Layer 12 of a small transformer language model trained on English Wikipedia (16 layers, counted from 0, width 64).
A neuron's activation on a vector x is GELU(weights . x), where the dot is the dot product.
The model reads these tokens: " of" " the" " under" "ground" " for" " years" "\"" "." " Steve" " '" "Fl" "ash" "'"

The vector x that enters this layer's MLP at each token. A number n stands for (n - 128) times 0.026.
0 " of": 173, 89, 77, 107, 115, 74, 168, 105, 224, 138, 138, 58, 112, 61, 126, 100, 68, 115, 78, 120, 110, 100, 79, 119, 169, 102, 167, 141, 206, 193, 145, 156, 120, 113, 99, 124, 95, 167, 137, 173, 154, 103, 133, 151, 133, 60, 102, 114, 179, 84, 152, 171, 121, 185, 164, 177, 154, 146, 158, 133, 149, 44, 98, 144
1 " the": 179, 119, 97, 135, 106, 87, 195, 96, 220, 146, 165, 64, 117, 85, 122, 83, 61, 125, 90, 140, 116, 120, 92, 121, 171, 95, 171, 120, 241, 169, 144, 164, 89, 118, 86, 130, 121, 153, 142, 171, 161, 134, 119, 183, 142, 57, 113, 103, 182, 78, 116, 160, 122, 184, 146, 165, 143, 117, 162, 158, 123, 55, 109, 152
2 " under": 90, 127, 75, 134, 100, 129, 168, 159, 167, 88, 156, 98, 119, 121, 153, 107, 64, 127, 53, 118, 71, 150, 114, 102, 199, 90, 222, 125, 195, 144, 141, 194, 69, 118, 101, 141, 194, 138, 107, 107, 115, 109, 118, 123, 154, 58, 149, 124, 146, 80, 89, 193, 151, 192, 62, 157, 172, 136, 166, 166, 161, 124, 164, 116
3 "ground": 160, 117, 137, 101, 136, 127, 197, 135, 206, 107, 162, 131, 108, 88, 162, 128, 72, 109, 136, 132, 88, 129, 96, 87, 187, 89, 195, 139, 249, 167, 140, 158, 81, 111, 56, 94, 174, 160, 121, 110, 142, 126, 146, 183, 86, 118, 157, 133, 172, 116, 91, 135, 130, 220, 88, 152, 99, 162, 166, 173, 169, 97, 155, 154
4 " for": 129, 133, 68, 105, 67, 121, 181, 123, 222, 133, 137, 52, 123, 70, 143, 101, 63, 107, 74, 149, 103, 139, 82, 131, 127, 90, 159, 93, 246, 186, 108, 165, 82, 127, 101, 157, 138, 122, 140, 121, 159, 102, 119, 173, 148, 66, 145, 129, 165, 75, 97, 192, 129, 192, 117, 118, 134, 134, 169, 144, 159, 91, 106, 99
5 " years": 149, 80, 70, 72, 147, 154, 200, 81, 174, 103, 137, 107, 115, 79, 149, 111, 107, 93, 67, 163, 96, 133, 59, 105, 162, 82, 199, 94, 242, 136, 131, 160, 101, 129, 111, 123, 124, 113, 152, 150, 156, 145, 122, 228, 100, 118, 163, 96, 146, 129, 76, 161, 152, 213, 113, 178, 134, 153, 112, 134, 149, 93, 138, 123
6 "\"": 171, 108, 97, 103, 167, 103, 174, 114, 235, 134, 160, 67, 98, 63, 147, 125, 86, 123, 85, 149, 98, 124, 70, 121, 165, 80, 176, 130, 226, 179, 133, 136, 89, 83, 82, 126, 107, 152, 126, 176, 141, 109, 133, 197, 129, 88, 107, 106, 157, 92, 123, 145, 112, 210, 146, 182, 132, 175, 153, 153, 170, 72, 137, 139
7 ".": 199, 90, 63, 123, 119, 92, 165, 101, 237, 139, 156, 71, 109, 50, 121, 89, 105, 121, 92, 141, 107, 120, 92, 118, 160, 82, 153, 133, 192, 164, 138, 136, 109, 118, 97, 139, 79, 162, 147, 161, 154, 108, 119, 182, 125, 51, 110, 89, 163, 67, 142, 158, 117, 185, 148, 191, 151, 162, 153, 159, 158, 55, 100, 152
8 " Steve": 162, 173, 141, 93, 159, 141, 146, 117, 229, 151, 158, 115, 120, 53, 191, 97, 163, 169, 61, 80, 64, 134, 90, 60, 135, 108, 164, 81, 225, 151, 130, 175, 85, 122, 98, 97, 163, 136, 135, 120, 196, 111, 148, 157, 96, 114, 164, 151, 170, 100, 92, 146, 170, 179, 80, 113, 117, 160, 137, 161, 172, 139, 147, 123
9 " '": 175, 139, 120, 91, 142, 128, 149, 117, 221, 192, 155, 62, 131, 119, 180, 115, 142, 90, 123, 173, 55, 137, 119, 95, 162, 117, 180, 140, 197, 143, 121, 116, 74, 93, 122, 65, 141, 136, 85, 147, 160, 91, 110, 172, 167, 97, 170, 92, 132, 64, 115, 175, 169, 185, 99, 172, 153, 156, 226, 132, 112, 107, 167, 170
10 "Fl": 116, 167, 76, 99, 128, 117, 184, 139, 158, 120, 171, 122, 84, 133, 216, 57, 95, 152, 83, 88, 80, 142, 27, 78, 121, 89, 123, 121, 158, 150, 115, 152, 37, 100, 126, 69, 163, 134, 134, 130, 121, 104, 98, 168, 126, 138, 170, 154, 168, 54, 105, 202, 171, 167, 73, 144, 171, 102, 145, 157, 150, 153, 119, 115
11 "ash": 135, 154, 110, 98, 110, 146, 214, 102, 163, 153, 146, 163, 124, 87, 206, 113, 106, 168, 88, 109, 81, 139, 73, 99, 165, 130, 144, 74, 195, 149, 179, 177, 79, 132, 90, 50, 189, 95, 126, 100, 133, 102, 129, 178, 97, 123, 158, 110, 174, 73, 101, 160, 187, 206, 74, 153, 171, 130, 171, 164, 165, 118, 150, 135
12 "'": 171, 136, 117, 123, 164, 144, 162, 100, 210, 171, 166, 57, 148, 122, 196, 117, 125, 151, 119, 195, 70, 142, 74, 106, 135, 91, 151, 100, 237, 171, 160, 147, 74, 116, 70, 81, 197, 121, 115, 135, 150, 124, 134, 199, 126, 91, 158, 115, 158, 93, 98, 129, 183, 182, 107, 145, 120, 147, 155, 162, 187, 119, 170, 135

Each question shows the input weights of one neuron of the MLP. A number n stands for (n - 128) times 0.011.

n377: 140, 134, 161, 208, 153, 111, 187, 101, 136, 139, 126, 170, 145, 118, 163, 136, 129, 130, 155, 152, 159, 115, 168, 139, 140, 124, 131, 113, 122, 162, 112, 111, 164, 140, 183, 92, 128, 114, 123, 83, 83, 163, 111, 92, 106, 102, 147, 132, 164, 135, 148, 143, 68, 110, 97, 139, 106, 124, 117, 167, 125, 94, 120, 168
It fires most on token 3 "ground"

n30: 101, 136, 99, 135, 140, 125, 97, 118, 125, 165, 118, 76, 140, 198, 101, 145, 102, 94, 81, 128, 158, 80, 137, 80, 131, 175, 124, 100, 157, 129, 111, 100, 125, 125, 155, 109, 110, 155, 164, 171, 184, 82, 88, 129, 89, 126, 137, 122, 91, 113, 152, 77, 119, 153, 135, 122, 104, 120, 160, 54, 129, 124, 162, 119
On which token does it fire most, and how strongly? 9 " '", at about 2.5

n456: 167, 74, 120, 106, 131, 50, 65, 146, 82, 135, 168, 125, 129, 123, 101, 155, 94, 105, 125, 138, 133, 134, 116, 112, 166, 159, 126, 152, 98, 130, 78, 116, 173, 152, 125, 104, 195, 168, 150, 119, 143, 150, 114, 103, 121, 109, 118, 149, 150, 110, 96, 87, 116, 210, 145, 97, 132, 114, 127, 134, 169, 125, 160, 108
It fires most on token 3 "ground"

n341: 158, 138, 96, 124, 74, 124, 108, 142, 103, 86, 110, 136, 171, 141, 105, 131, 72, 124, 145, 164, 89, 96, 95, 94, 114, 70, 153, 115, 105, 123, 124, 144, 133, 124, 168, 107, 156, 102, 131, 184, 124, 139, 139, 92, 171, 120, 73, 171, 168, 149, 169, 130, 122, 147, 144, 128, 88, 118, 120, 134, 141, 128, 164, 180
On which token does it fire most, and how strongly? 0 " of", at about 1.5

n116: 121, 139, 142, 211, 138, 139, 180, 62, 99, 117, 99, 155, 150, 149, 160, 124, 147, 143, 144, 155, 118, 121, 167, 131, 89, 127, 127, 156, 175, 153, 184, 120, 127, 122, 158, 133, 122, 79, 107, 141, 100, 154, 92, 133, 152, 153, 149, 125, 132, 128, 215, 107, 162, 114, 86, 118, 135, 180, 148, 115, 138, 138, 121, 88
On which token does it fire most, and how strongly? 12 "'", at about 1.3

n234: 129, 108, 110, 212, 119, 72, 100, 149, 159, 139, 162, 124, 109, 160, 98, 126, 119, 159, 115, 162, 159, 110, 131, 147, 91, 154, 84, 137, 185, 128, 154, 106, 137, 123, 144, 119, 88, 92, 121, 164, 124, 126, 137, 108, 137, 115, 141, 121, 148, 142, 161, 110, 141, 149, 154, 102, 131, 201, 124, 125, 153, 170, 164, 139
It fires most on token 7 "."

n350: 108, 104, 143, 142, 110, 127, 147, 118, 117, 110, 190, 139, 113, 168, 152, 120, 103, 125, 117, 64, 181, 124, 134, 120, 116, 170, 111, 166, 139, 154, 176, 103, 148, 136, 94, 104, 123, 110, 161, 168, 137, 90, 123, 117, 183, 135, 89, 119, 151, 149, 141, 120, 146, 139, 121, 123, 59, 120, 102, 162, 141, 126, 123, 121
It fires most on token 1 " the"

n254: 49, 138, 158, 128, 147, 174, 114, 141, 159, 107, 42, 123, 142, 110, 81, 142, 129, 119, 72, 135, 136, 126, 134, 110, 75, 110, 173, 121, 148, 139, 123, 100, 97, 170, 172, 161, 112, 120, 147, 200, 94, 87, 112, 77, 176, 153, 170, 172, 130, 141, 108, 140, 92, 117, 143, 109, 109, 129, 105, 129, 110, 72, 131, 175
It fires most on token 4 " for"

n303: 111, 135, 87, 132, 103, 105, 113, 154, 123, 85, 150, 112, 162, 75, 117, 148, 145, 77, 130, 157, 175, 155, 128, 62, 132, 126, 82, 127, 117, 191, 140, 77, 176, 121, 98, 144, 114, 139, 149, 101, 162, 107, 114, 113, 145, 83, 88, 84, 130, 139, 141, 133, 179, 91, 85, 125, 197, 138, 83, 110, 115, 169, 101, 120
On which token does it fire most, and how strongly? 7 ".", at about 1.3

n480: 133, 65, 143, 83, 174, 114, 125, 143, 118, 110, 153, 140, 98, 128, 101, 135, 114, 154, 125, 112, 150, 131, 150, 159, 113, 185, 150, 181, 170, 100, 131, 120, 160, 117, 108, 152, 96, 115, 101, 138, 80, 120, 158, 169, 84, 134, 167, 129, 139, 104, 133, 109, 140, 109, 174, 166, 117, 130, 147, 111, 159, 143, 92, 103
On which token does it fire most, and how strongly? 6 "\"", at about 1.7

n410: 184, 124, 126, 108, 108, 113, 78, 178, 164, 121, 131, 118, 122, 145, 111, 141, 135, 149, 135, 29, 140, 115, 132, 125, 133, 131, 106, 146, 179, 100, 128, 136, 142, 127, 71, 97, 161, 81, 130, 173, 139, 63, 103, 129, 139, 106, 112, 136, 102, 165, 72, 75, 126, 91, 151, 119, 102, 84, 174, 89, 143, 154, 136, 82
It fires most on token 8 " Steve"

n307: 120, 104, 160, 121, 129, 132, 77, 142, 122, 91, 180, 95, 125, 145, 162, 191, 122, 157, 100, 113, 118, 125, 139, 129, 130, 121, 79, 131, 141, 94, 101, 150, 99, 89, 117, 148, 120, 111, 110, 107, 136, 162, 117, 96, 127, 125, 161, 177, 157, 83, 113, 139, 90, 91, 121, 146, 53, 86, 120, 126, 98, 82, 98, 150
It fires most on token 10 "Fl"

n48: 171, 157, 108, 126, 78, 108, 119, 109, 155, 179, 125, 172, 151, 120, 163, 152, 126, 121, 163, 120, 166, 153, 104, 135, 114, 105, 110, 108, 174, 82, 116, 75, 171, 95, 145, 106, 203, 87, 138, 168, 84, 100, 149, 162, 155, 111, 145, 141, 157, 163, 171, 133, 137, 73, 108, 125, 136, 137, 96, 136, 119, 190, 124, 168
Its two highest activations, in order, are on tokens 12 "'", 11 "ash"

n448: 117, 134, 189, 127, 133, 173, 138, 171, 124, 41, 102, 116, 133, 112, 145, 114, 151, 120, 102, 91, 81, 111, 147, 145, 87, 131, 107, 125, 116, 115, 118, 78, 131, 128, 84, 112, 153, 114, 161, 169, 165, 140, 146, 134, 151, 94, 109, 91, 140, 119, 135, 98, 132, 127, 155, 119, 127, 122, 138, 74, 138, 98, 166, 66
It fires most on token 8 " Steve"

n442: 153, 146, 115, 103, 105, 94, 144, 128, 151, 108, 133, 151, 131, 114, 95, 144, 108, 144, 107, 102, 128, 154, 116, 93, 116, 173, 137, 147, 79, 123, 160, 112, 176, 105, 174, 158, 118, 77, 99, 182, 145, 120, 114, 103, 102, 171, 169, 139, 120, 98, 160, 140, 175, 189, 161, 86, 86, 123, 120, 138, 148, 121, 158, 81
Its three highest activations, in order, are on tokens 8 " Steve", 11 "ash", 10 "Fl"

n230: 153, 101, 100, 150, 163, 151, 111, 138, 188, 119, 131, 123, 169, 114, 126, 176, 109, 83, 107, 88, 121, 150, 109, 141, 77, 151, 117, 118, 84, 117, 105, 104, 113, 105, 112, 161, 131, 127, 121, 124, 138, 102, 151, 69, 129, 141, 118, 159, 107, 134, 129, 131, 111, 115, 158, 153, 71, 147, 170, 184, 160, 159, 106, 69
Its two highest activations, in order, are on tokens 6 "\"", 4 " for"

n158: 148, 128, 98, 139, 157, 137, 113, 186, 132, 128, 151, 98, 106, 118, 89, 223, 109, 128, 152, 174, 76, 179, 149, 74, 100, 112, 144, 164, 111, 121, 169, 133, 134, 151, 134, 165, 60, 127, 110, 111, 113, 122, 105, 86, 81, 134, 140, 113, 120, 124, 135, 155, 138, 136, 114, 135, 160, 90, 136, 95, 97, 115, 96, 147
Its two highest activations, in order, are on tokens 9 " '", 7 "."

n46: 168, 125, 101, 111, 121, 111, 93, 131, 175, 156, 128, 114, 152, 160, 162, 131, 161, 173, 113, 69, 117, 154, 196, 140, 128, 155, 111, 120, 151, 52, 142, 122, 103, 95, 124, 158, 182, 167, 126, 162, 143, 119, 157, 74, 146, 125, 109, 132, 124, 146, 109, 116, 81, 90, 172, 172, 72, 116, 121, 138, 178, 120, 172, 162
Its three highest activations, in order, are on tokens 8 " Steve", 12 "'", 9 " '"

n245: 176, 112, 135, 126, 133, 80, 151, 120, 177, 145, 80, 115, 115, 118, 139, 153, 124, 161, 177, 124, 138, 160, 179, 185, 119, 113, 137, 79, 105, 112, 101, 96, 135, 125, 137, 134, 111, 149, 191, 99, 123, 123, 191, 129, 79, 124, 138, 82, 129, 151, 122, 122, 149, 83, 156, 142, 169, 132, 119, 130, 145, 116, 118, 93
Its two highest activations, in order, are on tokens 7 ".", 0 " of"

n317: 51, 99, 173, 153, 117, 92, 150, 126, 144, 163, 91, 72, 195, 159, 167, 148, 183, 124, 143, 77, 130, 112, 150, 144, 129, 138, 108, 126, 151, 132, 138, 108, 137, 114, 106, 142, 91, 153, 137, 127, 183, 142, 62, 66, 113, 105, 124, 96, 144, 128, 74, 136, 142, 148, 150, 122, 112, 136, 109, 92, 154, 129, 121, 95
It fires most on token 4 " for"

n232: 186, 112, 104, 72, 110, 86, 115, 197, 184, 163, 99, 191, 102, 127, 110, 192, 114, 171, 81, 113, 126, 120, 102, 132, 105, 155, 144, 91, 168, 141, 160, 95, 150, 142, 138, 98, 108, 84, 107, 167, 73, 152, 140, 87, 98, 117, 130, 138, 130, 119, 136, 106, 85, 123, 133, 128, 148, 124, 84, 129, 84, 184, 117, 171
It fires most on token 0 " of"

n260: 170, 136, 64, 146, 132, 125, 150, 96, 111, 158, 131, 168, 174, 140, 163, 117, 152, 128, 175, 169, 133, 119, 143, 132, 106, 132, 179, 171, 99, 86, 90, 48, 116, 221, 106, 128, 72, 168, 188, 124, 110, 101, 100, 98, 85, 81, 71, 132, 114, 162, 118, 125, 160, 155, 144, 163, 113, 149, 119, 119, 162, 120, 112, 135
It fires most on token 7 "."

n217: 169, 141, 97, 97, 92, 156, 109, 124, 156, 100, 139, 125, 138, 131, 126, 184, 138, 99, 58, 106, 114, 134, 101, 124, 168, 134, 111, 80, 155, 152, 110, 109, 140, 138, 94, 138, 121, 125, 162, 112, 84, 140, 168, 102, 162, 172, 121, 121, 156, 179, 109, 57, 104, 107, 148, 123, 117, 139, 101, 116, 113, 149, 94, 155
Its three highest activations, in order, are on tokens 5 " years", 8 " Steve", 6 "\""

n378: 89, 155, 113, 93, 127, 84, 125, 129, 129, 109, 121, 132, 93, 111, 89, 167, 63, 61, 125, 112, 178, 112, 130, 150, 109, 161, 164, 105, 110, 143, 94, 112, 83, 111, 101, 201, 179, 152, 150, 104, 102, 132, 145, 104, 121, 119, 125, 126, 125, 126, 109, 114, 148, 83, 103, 123, 169, 77, 92, 131, 141, 142, 109, 177
Its two highest activations, in order, are on tokens 2 " under", 4 " for"

n77: 123, 43, 137, 131, 118, 95, 94, 108, 149, 124, 136, 156, 79, 140, 135, 131, 96, 100, 136, 142, 143, 128, 113, 162, 129, 103, 157, 190, 138, 90, 145, 163, 139, 127, 176, 194, 149, 110, 123, 173, 130, 123, 132, 132, 144, 176, 175, 165, 131, 120, 178, 113, 96, 176, 141, 126, 95, 179, 111, 112, 166, 116, 119, 172
On which token does it fire most, and how strongly? 6 "\"", at about 2.7

n15: 94, 115, 187, 153, 159, 99, 155, 49, 140, 98, 100, 64, 116, 151, 189, 128, 145, 122, 162, 118, 109, 120, 187, 157, 111, 127, 75, 152, 141, 131, 136, 173, 133, 85, 140, 142, 124, 76, 83, 96, 115, 165, 71, 123, 82, 129, 181, 163, 149, 97, 57, 158, 145, 96, 131, 153, 80, 165, 160, 145, 138, 60, 106, 161
Its two highest activations, in order, are on tokens 12 "'", 9 " '"

n10: 160, 133, 105, 97, 122, 81, 162, 62, 106, 167, 159, 165, 152, 113, 147, 103, 134, 143, 135, 137, 195, 113, 154, 132, 114, 105, 149, 145, 144, 121, 67, 78, 156, 150, 127, 55, 158, 82, 192, 150, 115, 87, 191, 154, 127, 71, 105, 165, 149, 140, 203, 139, 128, 113, 98, 120, 133, 133, 147, 134, 185, 182, 155, 100
It fires most on token 11 "ash"

n93: 106, 164, 121, 84, 141, 100, 107, 188, 98, 146, 117, 142, 151, 128, 155, 100, 114, 136, 75, 187, 147, 89, 38, 79, 115, 171, 57, 131, 109, 103, 106, 83, 96, 117, 110, 141, 97, 130, 181, 145, 178, 109, 149, 93, 126, 177, 125, 137, 133, 104, 133, 74, 171, 169, 183, 146, 106, 108, 130, 146, 113, 126, 101, 126
It fires most on token 10 "Fl"

n173: 108, 92, 132, 85, 167, 158, 91, 139, 178, 86, 98, 151, 117, 152, 126, 94, 159, 96, 127, 88, 83, 126, 114, 146, 125, 150, 119, 124, 142, 99, 115, 144, 188, 118, 112, 127, 112, 130, 112, 127, 117, 144, 148, 173, 88, 157, 188, 104, 96, 122, 115, 122, 125, 65, 131, 163, 144, 132, 93, 107, 138, 135, 81, 122
On which token does it fire most, and how strongly? 5 " years", at about 2.2

n138: 178, 129, 123, 119, 137, 136, 141, 127, 104, 113, 124, 19, 110, 105, 114, 141, 166, 195, 156, 137, 184, 163, 122, 95, 171, 174, 89, 100, 88, 136, 116, 170, 189, 166, 95, 146, 118, 144, 145, 104, 137, 131, 65, 142, 92, 108, 129, 81, 120, 141, 125, 94, 115, 153, 165, 90, 146, 158, 128, 124, 102, 117, 133, 63
Its two highest activations, in order, are on tokens 7 ".", 0 " of"

n49: 120, 117, 133, 154, 144, 154, 78, 81, 105, 183, 142, 132, 129, 132, 154, 131, 92, 124, 146, 157, 116, 130, 149, 127, 175, 103, 96, 144, 152, 98, 130, 98, 166, 113, 136, 148, 148, 130, 127, 126, 126, 112, 111, 143, 103, 129, 161, 95, 149, 171, 123, 166, 108, 60, 139, 103, 176, 142, 145, 152, 99, 78, 64, 154
Its two highest activations, in order, are on tokens 9 " '", 1 " the"

n198: 100, 93, 163, 151, 110, 125, 118, 136, 70, 150, 154, 99, 86, 122, 131, 125, 156, 140, 70, 141, 146, 131, 117, 119, 147, 115, 117, 144, 177, 109, 139, 118, 152, 118, 146, 137, 138, 129, 119, 79, 57, 170, 156, 105, 107, 126, 147, 100, 134, 147, 133, 161, 100, 78, 173, 102, 144, 130, 181, 153, 158, 139, 103, 153
It fires most on token 2 " under"

n299: 134, 118, 83, 63, 114, 116, 106, 155, 135, 83, 102, 162, 100, 152, 121, 68, 127, 180, 145, 134, 165, 75, 98, 170, 106, 121, 165, 157, 121, 116, 121, 134, 165, 145, 127, 108, 163, 106, 147, 146, 163, 109, 126, 162, 125, 135, 115, 43, 115, 163, 134, 162, 86, 98, 169, 96, 139, 151, 156, 92, 130, 144, 122, 73
It fires most on token 5 " years"